Layer 5 of a small transformer language model trained on English Wikipedia (8 layers, counted from 0, width 128).
Take only the direct path to the model's output, skipping the later layers: a vector added to the residual stream pushes a token's score in proportion to its dot product with that token's output vector.

Output vectors of the tokens that the questions are about. A number n stands for n times 0.022.
"wards": 31 27 7 41 -37 -38 -38 34 8 7 6 -3 -31 -23 -28 -10 -41 3 4 21 2 1 -6 23 6 -15 15 43 -19 -33 -28 -17 -67 7 32 60 -15 -25 -47 -21 8 -55 36 3 -5 -19 5 -11 -30 -3 -78 -31 2 -22 -25 -4 30 -32 19 41 -12 -26 -5 0 25 -41 -20 -15 42 -2 -7 -5 -20 5 33 -36 -3 -48 28 -26 -6 3 -3 -26 23 -31 27 -31 0 -18 35 17 18 -37 -7 -16 -32 -33 -10 21 15 44 -47 31 28 0 19 11 34 52 -35 7 29 -51 -31 -2 5 45 -1 4 -9 25 -22 -3 51 12 47 7
"-off": -5 -19 -33 1 -43 -35 -11 9 -18 -33 62 -7 -2 -20 -39 -4 -27 -12 7 14 28 11 1 17 9 -19 22 34 -7 -34 -30 17 16 -14 31 42 8 -34 6 0 5 -9 4 5 17 14 17 -9 -27 16 -58 1 4 -17 -8 -43 -19 -1 47 29 0 4 -43 3 28 -10 -18 -29 31 10 4 -22 4 16 27 3 -8 -12 -5 -1 10 -6 -10 -10 19 -22 -6 -6 24 19 21 55 6 -6 20 -1 -11 -33 -5 -6 -13 22 -7 -16 16 -1 44 15 4 27 -42 0 -28 -19 -47 -4 10 15 -22 33 31 21 30 2 63 23 11 6
"ation.": -10 -12 -1 30 -18 -70 -28 31 -18 -40 64 -32 -21 -18 -25 -2 1 -1 -6 34 -23 5 31 6 20 46 24 10 -23 -43 -19 16 -15 6 37 66 -21 -29 -2 16 -13 -9 15 -4 15 9 14 -15 2 -20 -44 -11 -12 -22 19 -35 -1 0 7 11 -10 -23 -16 0 60 -3 -60 -10 22 42 36 -24 13 43 -24 14 21 1 12 -1 16 14 7 -9 -16 -26 44 68 -1 -10 21 13 -7 -25 34 -18 -12 -33 -52 4 -29 -1 -47 1 -10 -26 20 34 -8 42 -24 14 -20 -37 -18 14 8 9 -27 -22 -25 -19 -23 10 59 11 22 10
"itar": 6 -24 -40 32 -20 -26 22 7 19 -47 -2 -3 1 -20 -11 -8 7 1 8 -4 42 -12 9 32 -4 18 22 -4 -36 -38 -52 13 2 -21 20 37 -22 -28 -4 52 -37 -17 -10 -23 4 27 -21 -11 -2 -6 -47 -27 -29 -22 4 -21 43 -11 21 -5 -3 -2 -37 -43 26 17 0 -21 6 -13 -19 -27 -10 30 28 -30 -51 -11 -7 9 -8 -10 -23 -17 -4 -5 19 -14 27 11 -27 12 7 -42 43 -16 14 -41 -11 10 -31 -10 3 37 56 -25 53 45 -3 33 -19 12 -8 -12 -34 21 -6 26 -31 -19 -31 12 6 -30 62 -5 35 10
"en,": -36 -1 -20 -16 -8 -52 -21 12 17 -30 27 -13 29 -22 -5 -32 -23 6 4 21 2 26 6 6 18 -16 9 21 19 -30 -20 -2 -51 13 8 57 2 13 -29 -8 1 3 12 -12 16 35 25 -5 -1 -4 -50 -30 -20 -47 -5 -11 30 -11 43 25 -8 -5 -11 -15 45 -13 -5 -2 37 47 8 -16 4 -1 0 -14 -20 15 12 -11 38 6 -15 2 -10 -18 20 -21 3 10 -29 26 14 -34 12 19 -5 -10 -20 11 -32 15 -17 10 4 -17 15 48 14 23 -13 2 20 -12 -3 13 -7 -22 5 -3 10 -2 -21 5 36 36 7 10
"/s": 22 8 -21 -29 -32 -28 -4 21 -27 -32 42 10 20 -11 -7 8 -26 11 9 9 -9 -7 21 62 1 0 7 -4 -40 -23 14 -5 14 -13 44 1 -9 -10 13 19 -15 1 18 -18 -15 22 16 -8 -2 -18 -46 -14 -4 -13 -6 -25 -1 -10 7 26 11 -35 2 -13 24 -14 -4 -6 13 37 -10 9 6 -20 -1 9 -45 -9 30 6 5 -34 32 -13 -13 39 44 14 1 -15 -20 11 15 -32 59 -3 -3 -8 -22 37 -50 -6 -34 37 -3 9 31 56 2 31 -20 49 -7 -12 3 -9 1 -21 -32 13 23 -6 -7 4 57 2 46 11
"uency": 11 -4 -40 -1 -30 -27 -37 -2 -59 -22 -4 -12 -15 -59 -19 -29 -36 6 33 13 -7 2 73 -11 0 -12 34 44 -21 -28 -12 -25 2 -7 39 26 -13 -3 44 -17 -30 -52 30 4 35 9 -10 -14 -34 30 -44 -11 -41 -52 -19 -70 5 -28 35 20 13 -32 -15 -23 41 -18 7 -19 46 13 -27 7 -16 24 35 -38 -45 -9 -17 -21 23 -10 7 -8 34 -12 31 -4 2 -26 -23 46 -33 -2 66 27 -40 -13 -35 -13 -7 -6 -31 31 30 0 35 30 28 32 -28 29 -36 23 -16 20 -8 14 -30 32 20 30 -34 28 67 18 38 33
"ship": 52 -6 -25 37 -31 -11 10 22 15 -24 28 -9 3 -52 -54 -12 -38 10 15 1 43 24 28 27 26 14 5 -22 -56 -74 11 -25 -7 -2 35 44 36 -28 -33 11 -3 -24 25 2 55 13 4 29 44 1 -50 -1 -31 -15 -5 -21 35 28 36 34 -16 -21 -23 -9 -14 -35 -15 -23 19 -13 -12 -15 -18 -8 -14 -1 -12 -30 -9 2 -3 -29 4 18 13 13 -7 18 13 -13 -31 29 1 -56 51 -1 -32 -3 -1 30 -12 46 -15 5 -15 5 -15 33 49 20 -23 29 -13 -50 -44 18 9 38 17 21 7 -7 13 -25 71 16 37 7
"====": 7 -14 1 -26 -41 -22 18 -18 4 -48 -2 -19 2 -4 -45 -4 -22 -10 20 23 -9 31 28 -5 -7 24 -7 6 -22 -37 4 -3 -58 -12 27 20 -3 -32 -7 27 3 -15 0 15 -5 18 14 16 1 16 -52 -8 9 -6 -26 -34 23 -40 16 21 -3 1 -26 -11 4 -11 -30 -14 22 36 -8 -22 -25 29 -10 33 -58 20 -10 -16 22 -18 7 -10 30 9 11 -6 -4 26 -34 -2 -7 -1 -20 6 19 -20 -10 6 -48 34 -10 9 22 5 15 46 34 11 -21 -2 21 24 5 13 2 44 6 42 -3 33 -7 0 34 -21 15 10
"ta": 10 26 5 4 -28 -21 -14 3 -54 -7 -26 1 39 -25 -16 29 -7 0 52 -30 -25 44 24 -15 -2 4 21 7 -31 -16 -29 -20 -23 -9 9 23 -18 -27 -5 46 -4 -20 4 41 -6 1 18 -35 -40 2 -56 -15 -23 -8 -35 -8 23 -41 19 20 2 10 0 5 47 -6 -55 -22 6 14 -6 -21 0 31 20 5 -4 13 -3 -2 13 -2 -5 -6 -6 14 31 15 16 -33 18 30 17 -35 49 -14 -16 -25 -29 30 -4 37 5 10 15 -8 28 -2 24 22 -9 -1 -31 2 -17 10 11 25 -22 8 -16 23 -47 -17 36 -28 42 13
":": 7 -23 22 19 -6 7 7 1 7 1 20 -23 -16 -9 -16 -7 -31 -1 38 26 40 26 -2 -2 -6 -6 -8 10 -12 -13 -15 17 -25 9 13 -8 -14 11 20 -4 -5 8 1 -12 -7 1 -4 -19 -14 9 -33 -13 1 -13 -7 -1 16 -20 22 -38 -10 -4 -12 -2 22 3 1 -8 -11 10 -18 -20 -4 10 -10 3 -15 -9 6 20 8 10 29 10 8 3 -11 -7 -36 10 -4 8 3 -13 3 -2 -16 -19 -11 25 21 18 -10 5 13 31 38 1 2 -2 -7 10 -5 -33 -6 -14 26 12 -18 21 18 13 -6 4 13 13 22 -6
" him": 44 -7 -18 8 -42 -64 -36 11 -7 -22 13 -23 -5 -52 -22 -10 -39 15 17 23 24 29 39 4 14 2 2 23 1 -35 4 0 -38 -16 37 30 16 -1 -6 33 13 -16 12 13 29 35 -7 -17 -3 30 -40 -2 -16 -30 45 -2 15 -35 40 36 -9 -10 -38 11 -2 -16 4 -39 7 -4 20 -15 -23 -11 26 -4 -12 -28 -3 -20 41 17 -3 -7 25 6 -2 19 6 15 -42 -16 -14 -17 -8 15 -2 -25 -23 4 -21 34 -8 33 20 -22 -12 32 20 28 -26 13 -3 -15 -11 -18 6 28 -1 0 -8 9 -8 -10 25 1 35 4
"restling": 12 2 21 34 -35 -34 -20 16 -9 -29 17 14 7 -22 -23 -24 -21 22 39 -10 11 24 7 30 -13 14 44 12 -34 -34 -11 -8 -5 -35 20 35 -18 -32 42 -17 6 -31 3 33 10 11 13 -4 -31 23 -55 -14 0 -18 -1 0 25 -59 0 17 2 -14 -24 -18 35 -7 -11 -44 25 62 -15 -19 -2 36 17 -10 -14 -42 22 -27 35 5 16 -29 20 18 34 14 17 9 -19 24 16 -29 44 -27 -24 -22 -7 -1 -25 37 -33 22 33 -1 55 16 -3 54 -17 0 -4 -34 -23 18 4 -12 -36 -6 2 31 -12 -12 35 2 28 31
"ague": -29 11 -41 38 -30 -23 4 17 -55 -34 0 -23 6 13 -11 10 -12 4 12 16 -13 16 12 49 17 19 -2 24 -16 -37 -25 -28 -60 -8 6 32 30 -5 10 21 6 -8 -1 20 11 -3 19 -11 -35 38 -57 -5 -10 -17 -27 6 13 -49 34 17 24 30 -28 16 72 -20 -11 4 31 27 23 -17 -11 1 36 -18 -21 -40 24 -22 48 2 4 -21 32 -28 9 7 38 -37 2 9 32 -32 58 -40 -13 -26 -16 25 -7 5 -6 37 9 -20 30 38 9 35 -32 17 21 9 -1 36 -21 57 -36 8 -34 33 -4 -18 54 42 -7 24
"\".": -5 4 -11 29 -41 -38 2 37 -7 -27 35 -25 -1 -27 -23 -18 -27 -2 28 11 10 22 4 4 17 26 -23 6 -10 -24 -5 1 6 17 34 19 -4 3 -19 23 44 -31 -34 14 6 12 -24 -10 -1 -20 -52 -7 -35 -31 3 -4 11 -34 0 -2 4 8 -1 -20 25 3 2 2 -14 35 47 11 37 6 -9 -2 7 -18 3 28 30 -24 22 -4 34 10 5 44 13 25 0 -1 12 -51 -5 -1 18 -17 -59 34 -51 21 6 37 45 37 42 50 1 38 -28 3 23 13 -23 20 -10 42 -3 28 -20 36 2 16 53 0 5 0
"ence.": 10 -52 3 28 -30 -60 -23 39 -23 -51 27 -49 4 -32 1 -3 -43 -19 32 17 -11 18 -13 -1 -20 48 19 -16 -27 -49 -24 -2 -29 -12 23 61 13 -10 8 24 12 0 -6 -11 11 4 24 5 43 10 -60 10 -22 -38 -17 -27 0 -40 11 3 -22 -5 -49 -13 75 -4 -19 4 43 8 39 -5 20 18 -11 -20 24 -23 11 8 -2 -6 -2 25 15 -14 38 15 -19 -22 -23 -5 10 -41 29 -4 -10 -40 -44 -9 -73 11 0 2 21 -34 14 37 9 15 -39 -6 12 -4 -4 -21 8 18 -26 6 -19 48 -25 -6 57 0 -4 21
"ropoda": 4 56 -32 -20 -33 -76 -36 26 5 23 15 -6 -2 -38 -72 -20 -20 28 59 15 12 34 11 31 2 -12 46 49 -26 -24 -11 -71 -71 -5 57 23 8 -42 26 -19 2 -47 19 25 -28 21 -1 -7 -62 -64 -85 -14 -38 -19 -20 -43 33 -72 54 32 -8 -42 -9 -15 78 -18 -37 -50 48 -54 -3 -32 -20 27 49 -67 -32 -30 8 3 24 -38 -18 -31 -29 -70 -6 -32 33 -22 -12 -9 -8 -38 62 2 -14 -5 -58 50 1 39 -25 51 -16 6 80 53 39 -2 -31 56 -23 -7 -2 49 1 14 -34 27 32 -16 -10 -6 63 -6 49 35
" by:": 35 -8 -10 -15 -3 -93 -21 18 -24 -26 31 -1 0 -68 -57 -62 -56 -5 51 28 12 86 6 21 2 -16 -23 30 -12 -12 -28 -19 -73 -11 59 -30 -27 -27 20 6 -16 -8 37 21 48 17 -13 -8 -47 27 -78 -45 -70 -19 -18 -30 23 -45 29 -18 -32 -13 -39 49 44 -37 -69 -27 24 15 -4 -8 15 9 38 -37 -21 0 19 0 47 -9 20 -2 12 -4 -14 -5 -4 -17 -33 46 -47 -40 39 6 -39 -40 5 9 -27 52 -18 67 6 13 56 5 10 50 -30 18 -9 27 -25 -4 25 57 -37 37 43 -13 0 1 46 -10 8 20
"ruary": 17 21 -24 41 -45 -47 -19 15 -33 -33 0 -60 37 -57 -5 -36 -59 11 75 37 27 47 38 41 5 12 3 -10 -35 0 40 -36 -53 35 48 30 21 -43 31 45 -30 -19 -11 -3 69 44 50 -24 -71 1 -86 -10 -50 -5 -51 -36 17 -29 16 26 -25 -27 -42 -12 46 -42 -39 -42 34 7 11 -24 -39 -2 10 26 -59 23 28 -33 39 -9 1 -25 -23 6 60 3 8 -41 -55 29 28 -6 21 -17 6 -68 -13 -12 -34 68 -22 7 48 -5 24 21 47 55 -18 28 -32 -43 -19 -5 18 1 12 20 11 87 -26 -5 54 48 28 31
"ment": 28 48 37 18 -42 -24 -37 4 27 -25 19 3 5 -19 -22 28 -39 31 25 27 -20 26 26 3 -12 -2 36 39 24 0 -45 19 5 49 43 38 8 -34 23 27 4 22 3 -28 -10 15 17 4 -25 -11 -37 -7 2 -8 12 -37 27 -62 59 19 -2 -17 21 -12 44 -17 -31 17 2 29 6 -35 6 10 -2 1 -14 -25 20 -45 -3 -41 26 -9 -12 9 11 30 -4 -18 -54 29 0 -25 56 -2 6 -47 1 0 -19 18 -52 9 28 -19 32 33 56 20 -12 11 -15 -52 -6 5 10 26 -6 -4 -19 -22 -9 -25 69 -36 -13 4
"ael": 2 48 -25 2 -25 -19 -21 54 -10 3 -1 -26 20 -31 -19 -9 11 -30 17 8 -4 40 39 22 -15 -9 11 16 -42 -47 -4 0 -37 -17 6 4 5 -8 1 9 -30 7 -31 17 11 11 25 -11 -25 4 -56 -20 -52 -11 -5 32 -15 -13 2 49 30 0 -13 -12 30 -11 -55 3 6 28 -14 -2 -10 50 -18 -19 -11 -24 4 -13 18 -23 -4 -49 -11 -18 39 -5 24 19 13 65 1 -20 11 -19 -7 12 -28 35 -40 25 4 10 30 0 38 39 35 16 -14 4 -31 18 -19 23 11 48 -31 57 16 28 -19 17 24 24 92 29
"en's": -36 19 1 5 -30 -38 -11 18 -3 -42 33 -14 35 -30 -21 -38 -35 15 17 24 11 3 3 -9 14 -14 19 38 27 -47 -28 -43 -44 5 16 52 11 -7 -23 6 -5 -9 28 3 45 18 39 -5 6 -20 -53 -24 -8 -50 -11 6 26 -10 45 5 -8 15 -9 -7 51 -16 -17 -19 36 44 -4 -32 -11 30 -15 -29 -14 -20 32 -19 52 3 -10 -7 3 -14 47 15 10 27 -30 23 8 -44 23 17 -23 -10 -17 -2 -35 35 -10 -3 4 5 22 55 31 38 -11 -12 45 3 -6 24 -6 -16 -5 -10 14 13 -10 0 41 29 21 15

Each question shows what one neuron of this layer's MLP adds at an activation of 1. A number n stands for n times 0.011.

n241: 0 -10 -2 8 -6 -14 -14 10 4 -9 -7 5 -1 -5 7 0 -1 0 8 -2 11 -11 -13 5 6 -5 1 -2 8 -13 -4 8 -18 -15 16 -9 0 2 -5 -10 -6 3 -1 -16 -5 -9 -2 -7 5 -2 5 -10 -2 10 2 9 8 7 -1 3 3 -4 1 5 3 -3 -5 2 8 -3 14 20 4 9 -10 2 -2 10 3 0 21 -1 7 -10 7 -3 -10 1 -11 -6 -6 -1 2 -1 -15 0 -1 12 16 4 -12 -11 -16 4 2 18 11 -1 3 6 1 -4 9 -1 7 -1 3 -4 13 -5 9 8 7 -9 29 -4 2 10
Which of these tokens does it push up most? " by:"

n268: 1 9 -16 -18 -6 -8 -6 5 -11 -14 -1 2 1 15 1 -5 5 -13 8 -3 -24 8 -3 -10 7 11 1 2 -5 10 -4 -4 2 -2 11 9 -2 -1 11 3 -3 10 7 -6 -3 -4 -2 2 4 1 10 -12 -2 -4 5 -3 -3 11 -27 4 -3 3 8 2 8 -15 3 -2 -3 7 8 -9 -6 3 4 14 -6 2 -8 7 12 0 6 4 -4 15 13 9 0 19 -5 11 -6 5 4 6 8 -15 -1 2 -10 9 -5 2 -15 -8 -21 -7 1 8 9 -7 -7 2 2 0 9 -8 5 -8 0 -3 -5 11 38 -9 -5 -1
Which two tokens does it push up most, strongest first? "ation.", "/s"

n132: -4 0 6 8 9 -6 -5 -4 -4 -5 -6 5 0 2 -3 -5 13 8 2 0 -3 3 5 6 -6 1 -3 -3 -11 7 15 -1 5 -5 14 7 -5 8 19 -6 11 -1 4 -10 10 3 -4 10 6 9 -3 5 -2 4 10 4 -9 -6 9 -5 2 -15 -15 3 -4 -8 10 -1 3 7 -5 -3 -14 0 -3 -1 11 5 -1 3 -11 16 6 -3 -2 12 -2 3 10 4 -1 -7 4 -6 2 -4 -2 -3 -2 -8 -7 -3 5 0 4 -12 -4 4 -1 0 0 7 -3 -2 -1 9 -2 -9 -8 -3 15 -2 -3 -12 -16 -8 -4 -21
Which three tokens does it push up most, strongest first? "restling", " him", "/s"

n140: -9 -1 11 10 5 -25 -1 -8 -3 -4 -8 5 -14 2 1 0 3 0 2 2 11 1 10 9 -22 7 9 -2 9 -11 0 13 8 6 1 -5 6 4 -9 1 1 -21 -4 -7 16 -5 -6 -7 -9 2 -4 -12 4 -12 4 -6 -7 -2 7 -14 -5 -1 -1 2 -4 -2 -1 22 11 3 7 -14 -6 13 4 23 -4 -6 5 -5 -7 -4 -8 -13 -12 -5 1 -4 -11 4 -4 -4 -14 -3 6 0 -1 0 4 20 4 -7 -17 -6 -1 27 -3 0 -15 -3 6 -3 -5 -12 2 -11 5 1 11 -3 -7 -14 0 0 -4 -20 14 -11
Which of these tokens does it push down most? "ague"

n165: -6 -10 2 10 -3 4 3 -2 -6 6 -4 -2 16 4 0 9 8 0 4 6 11 -9 -3 2 1 9 -13 -4 -7 22 11 -4 11 -4 7 -7 -8 5 -2 11 3 -7 -14 -3 4 5 -2 -9 -10 2 0 5 -7 10 -7 -9 -4 -3 -3 12 9 -6 8 4 2 1 8 -1 -6 -7 6 -3 10 0 16 8 -3 3 -11 4 -4 -9 11 -7 -10 6 9 -13 -3 9 1 -14 3 6 7 -8 9 -8 -2 10 -7 -5 -6 -1 -2 7 -1 -5 -1 1 4 9 5 -1 -3 -2 14 10 -6 13 3 -2 5 15 -34 4 -5 -10
Which of these tokens does it push down most? "en's"

n131: 14 4 2 -4 7 2 -2 2 10 4 2 -2 5 -6 6 -1 -2 -6 -4 9 4 4 -10 -11 0 -1 -1 -7 0 -12 -3 8 -11 2 9 0 6 4 -2 1 -7 7 0 3 -2 0 -3 -10 -2 -1 -8 4 0 10 0 -10 8 4 0 10 0 7 1 6 -1 3 -11 -4 5 0 16 0 0 -3 -1 2 -2 -2 14 2 -1 2 -8 4 0 -4 10 0 -5 -9 -4 4 -11 4 1 1 5 -3 1 10 -2 -2 8 0 5 1 10 6 -3 8 9 6 -3 2 6 -16 -6 -1 5 -6 -1 5 1 3 5 -5 -3 19
Which of these tokens does it push up most? "ruary"

n117: -9 -1 2 8 -10 1 14 -18 0 6 -5 -3 0 8 -15 -6 4 1 -3 13 10 -1 11 11 -12 -5 -25 5 -4 14 -3 2 -4 -7 10 6 12 6 -4 -2 11 -2 0 6 -3 -2 2 6 -5 -7 -7 6 10 3 12 -3 -2 -6 -6 -8 3 -3 -4 0 -3 -4 3 2 -9 -1 -1 -7 -1 3 2 -4 3 14 1 1 -7 14 -2 -7 3 9 10 -13 -3 1 2 -9 3 -6 18 -3 7 2 5 -10 14 0 14 -1 -7 4 4 6 9 -11 4 3 -2 -9 10 -6 5 5 -10 -16 9 0 2 -4 -24 -7 12 -14
Which of these tokens does it push up most? ":"

n127: -11 3 0 -4 11 4 10 7 6 -1 -3 7 -1 -9 10 -4 4 -11 4 -6 10 9 5 4 -12 -6 17 -3 -9 -3 12 -6 3 0 -7 8 0 3 -8 -11 -10 -8 3 1 5 -10 13 -15 -9 -9 -6 -7 5 9 -2 7 -14 5 1 9 -8 6 15 6 14 9 -10 -1 4 1 16 6 -15 -9 7 3 -3 0 1 3 6 -6 -4 -11 4 4 2 24 11 5 -12 7 6 -3 -8 -4 -2 13 -7 5 6 -8 7 0 7 3 -6 -7 0 -4 5 7 -7 -1 8 -9 4 12 10 -11 -6 -5 -6 -8 -5 1 -7 6
Which of these tokens does it push up most? "ael"

n167: 0 2 -13 -7 8 -13 1 -5 -6 0 11 -7 1 0 3 -17 -9 -3 1 4 -7 0 -3 8 12 12 -2 2 -13 8 10 1 -6 -5 5 1 7 5 8 -2 5 2 -4 6 0 2 8 -5 -6 2 3 3 -22 -2 -2 4 12 4 -17 0 -13 -7 6 0 5 6 4 0 2 -6 11 9 14 -8 13 -3 1 -1 -6 -1 1 -11 -3 -1 -1 10 1 1 5 -11 13 13 0 13 9 10 -1 -9 -4 2 11 3 7 -18 2 -10 1 7 3 6 18 -3 7 4 15 -6 -18 5 -12 5 3 2 -8 16 4 13 1 8
Which of these tokens does it push down most? "ment"

n224: 3 1 0 -3 -5 -8 10 -5 1 14 -20 -13 -2 -2 6 8 -4 19 3 1 -17 -14 8 -6 -10 -5 6 -3 10 -5 4 6 12 1 -1 16 -1 4 6 -5 8 0 -5 -17 -2 4 -4 -6 12 -8 -14 -4 5 3 10 15 -9 7 14 -10 -11 2 -7 5 2 11 -2 10 -5 -5 6 2 -1 7 -7 14 7 2 -2 6 -2 -18 6 -2 11 6 -3 -1 -19 -13 -2 6 0 -3 -7 -6 3 -8 14 -7 16 -2 -10 -6 -6 -16 4 -14 -11 14 5 -1 3 -14 6 6 -16 1 -2 -19 5 11 4 1 -15 7 4 -17
Which of these tokens does it push up most? "ment"

n56: 6 -2 4 -9 -10 5 -6 11 -12 -6 4 -4 10 -6 -3 -6 -1 -6 3 -12 -23 1 0 0 -11 1 -13 3 4 -27 16 2 13 1 3 -7 2 8 8 1 -3 -6 -3 -8 -4 -3 -14 6 18 0 -1 -7 8 -15 -11 -7 -11 -1 5 8 -2 -13 7 0 1 6 11 0 -13 8 -18 7 -9 8 -5 6 1 -7 -4 6 -11 -6 22 3 1 15 -4 -8 -6 -6 14 3 2 -1 -4 -9 5 4 5 -7 -9 -4 -1 16 -3 -2 4 -7 0 -3 -2 7 -3 -8 -29 4 -4 0 1 -4 12 6 -7 16 -5 -6 8 2
Which two tokens does it push up most, strongest first? "/s", "uency"

n120: -6 9 19 0 9 8 -1 8 4 11 8 -2 1 -2 5 -10 0 3 0 0 -6 9 6 0 -2 -10 6 -7 7 8 12 3 12 8 3 0 -3 -5 5 8 1 2 5 -3 -4 -12 0 -2 10 9 -15 -2 13 12 -3 5 5 8 2 9 0 11 0 6 8 8 0 -1 -5 1 -12 -5 -8 -6 -2 -16 0 -1 -2 -12 7 3 -12 -2 -8 -16 -4 9 -3 2 -16 6 3 -7 14 -11 -10 3 1 -17 -13 11 -4 17 14 -21 -1 -4 -19 3 -5 -4 -1 -3 -9 15 2 -15 1 2 -18 9 -4 -3 -12 -10 9 6
Which two tokens does it push up most, strongest first? "restling", "ment"

n262: -3 -5 10 4 6 6 12 0 -4 -13 9 11 -5 -1 1 11 -5 11 -13 0 -13 16 -10 1 -8 -5 -7 6 -7 -4 -14 5 2 1 0 4 1 0 2 3 0 -5 -1 8 -5 1 1 1 6 -8 -7 7 -5 -3 14 -2 4 11 13 -9 -5 -4 -3 -10 -4 -4 1 -8 -1 -4 -16 12 9 -3 13 7 -3 4 2 -6 -4 3 11 -5 4 2 3 4 1 4 -13 -10 -12 1 -5 3 -4 7 -8 -1 -2 -8 -3 2 18 -6 -1 2 -18 -2 3 -2 16 4 7 7 7 -4 11 15 0 -4 0 -8 0 11 3 0
Which of these tokens does it push down most? "ruary"

n206: -6 -4 -1 15 -3 8 -12 5 -10 -15 1 14 -5 6 -13 -4 -7 1 5 -6 2 -4 -1 -4 -1 12 2 -4 5 0 7 4 8 -19 -1 -6 -11 -16 -1 -11 -5 -7 -1 6 -4 -4 1 6 -9 2 7 -6 6 9 0 3 1 -1 -5 10 -4 -18 -18 3 -4 -9 6 7 -2 7 -5 5 -3 9 -13 5 7 23 5 -3 2 5 -19 -5 7 19 1 24 -13 5 -1 -8 0 7 8 -5 -9 0 11 -2 -2 -16 -7 -4 9 9 1 1 0 10 5 -13 6 8 6 2 20 -11 0 -12 6 -8 3 3 12 1 6 -4
Which two tokens does it push up most, strongest first? "restling", "ation."

n73: 12 -2 0 14 -9 11 2 15 4 7 1 9 8 -11 3 -4 -2 2 -1 2 1 6 12 6 -1 3 -2 -3 -7 3 1 -5 12 4 -1 -11 4 -3 -8 -2 5 8 -16 -2 0 -9 7 -5 -1 -9 0 0 2 -6 8 -3 8 2 -4 -1 13 1 0 5 -1 1 -15 -2 -8 -2 -18 1 3 -1 1 -1 4 12 -5 -1 0 4 -9 -7 -7 0 6 2 0 -2 7 3 -4 -6 -6 0 8 -3 1 4 -4 -7 5 -3 -7 16 9 -10 6 8 -5 -16 -3 -9 11 -19 1 1 9 5 -12 1 4 -3 5 14 0 14
Which of these tokens does it push up most? "ael"

n100: -25 -3 -11 -2 -5 27 -2 4 4 -2 -4 -1 14 -2 -9 3 19 0 0 4 9 -3 -18 5 13 -7 -3 -7 8 -1 8 -8 -12 4 -5 -1 3 -10 14 -9 10 -1 -4 -3 7 -4 11 -15 -3 1 -9 1 -6 -4 -5 19 5 -3 -14 -17 2 -1 -5 -2 -6 14 8 13 -9 -8 4 2 19 -10 8 -10 -16 -2 12 -2 4 -6 1 -6 12 -12 1 -9 3 9 10 4 -13 -11 10 4 -3 3 -4 11 0 5 -7 -9 2 7 -10 7 1 -6 -15 -9 1 0 -2 5 -10 -5 7 5 -11 4 6 13 0 -5 -8 21
Which of these tokens does it push up most? "ague"

n6: 8 -7 3 -12 -1 7 -1 4 -6 -3 -4 0 -9 10 4 0 -2 7 -1 14 -6 -8 0 11 -5 10 10 -10 -2 -3 7 8 11 24 6 -11 5 0 -4 3 13 -1 0 -6 29 26 -2 18 12 -2 -1 9 -3 4 -11 0 -6 -14 6 12 1 -6 -17 -2 -12 7 13 -4 -2 0 -8 5 4 0 2 -9 4 -3 -4 -6 -7 -7 5 -4 9 14 -5 -23 3 -3 7 -9 2 1 2 4 -3 -3 0 6 -11 4 7 -2 -3 7 -1 5 3 -5 3 9 5 -3 1 -2 24 11 12 9 -5 -11 5 22 -8 -9 -20 6
Which of these tokens does it push up most? "ship"

n225: 3 -14 -15 -3 -11 -3 9 -9 2 -1 5 15 2 -2 -20 8 10 3 -10 6 -21 -1 2 2 12 9 3 5 12 5 9 -11 4 -17 -2 -2 0 -23 -12 -9 -11 -4 10 3 11 2 9 7 -7 -5 -2 -5 2 11 -10 -2 -2 -5 4 12 -9 -4 -10 -8 9 -8 18 -13 13 7 -20 -13 1 -21 1 12 20 2 -8 3 4 -1 -4 7 0 -4 6 7 0 -7 -9 5 -18 1 3 -3 8 9 -12 6 11 14 7 13 -5 6 -1 10 -2 3 -11 9 5 -12 -3 -8 -9 -17 5 16 5 1 3 10 -4 10 5 -4
Which of these tokens does it push up most? "ropoda"

n222: 7 -2 7 -5 3 3 -5 -10 -2 3 2 -4 6 1 -2 9 -5 4 11 2 0 1 -5 -1 1 -12 5 -7 -1 -4 2 3 -9 1 -13 -9 -7 -8 -2 11 6 -2 9 4 -1 -3 -14 15 2 6 16 4 1 16 3 -8 1 -6 -5 -3 1 -4 -6 8 -3 -1 4 5 -3 5 -12 10 -4 5 -3 15 -16 11 -4 4 -12 5 -2 -3 0 -5 -3 -6 1 3 16 -1 -1 -7 -8 -2 9 1 3 -3 -5 0 -6 -5 0 2 -5 1 -6 1 -7 -7 9 -5 2 2 5 -1 4 -4 3 4 -3 0 -20 -2 21 -35
Which two tokens does it push up most, strongest first? "====", ":"

n23: 9 12 -8 -5 2 -6 3 -3 -6 7 9 -4 2 4 6 -10 11 -10 3 8 12 2 2 -7 -5 1 -9 2 -9 4 12 10 -8 2 -4 -3 -1 -2 4 -2 3 9 -16 5 -1 11 0 -6 -7 2 4 1 -7 -3 2 -1 0 2 -6 1 -9 -2 12 4 1 -1 -5 6 13 7 7 6 0 1 4 -7 -9 8 8 11 -14 -8 -15 4 7 -5 3 10 0 4 17 -2 4 -1 5 -1 -3 -6 7 -5 0 3 -3 3 -4 12 -10 -4 5 8 16 0 2 3 5 1 -1 12 3 -4 -3 -4 -1 8 -6 -4 3 18
Which three tokens does it push up most, strongest first? "ael", " by:", "ruary"

n216: 1 14 2 1 18 -4 5 11 3 -7 -13 8 -1 2 4 3 7 0 1 -7 -14 15 -8 -7 -3 -4 7 -4 -3 6 -20 7 0 -8 2 -8 -6 -10 0 2 -2 13 -9 -2 -3 7 -4 -1 -1 -2 -10 -2 4 -1 4 8 -10 -8 -7 -11 1 12 0 2 2 -7 0 0 10 12 10 -14 5 7 0 10 -10 2 4 10 -8 4 -2 3 6 -2 4 1 6 -11 4 2 9 -1 -12 -9 -8 15 7 -9 15 -2 -10 2 -3 0 6 8 -6 -20 -8 14 -13 -2 -17 -1 12 -2 22 -6 7 -15 0 -4 11 -4 -4 -17
Which of these tokens does it push down most? "uency"

n69: -4 9 -9 9 0 -10 1 -8 7 13 -5 8 9 7 -14 -2 -2 7 14 -6 -1 0 -4 0 -2 3 10 -9 -3 11 3 -17 9 -3 -12 11 4 15 10 4 -1 -5 14 -3 -4 7 2 4 -7 0 -10 0 5 7 9 -5 6 1 -1 10 8 -4 -6 -8 4 4 2 1 -1 -2 6 9 -3 -6 3 24 17 -22 8 -4 12 -11 -5 4 -4 7 -7 6 -7 14 -11 10 9 16 3 5 16 10 3 8 -7 0 9 -8 1 -12 -6 4 -5 -3 10 1 -7 -3 -4 4 3 1 -7 12 5 -1 0 12 11 -9 4 -4
Which of these tokens does it push up most? "ropoda"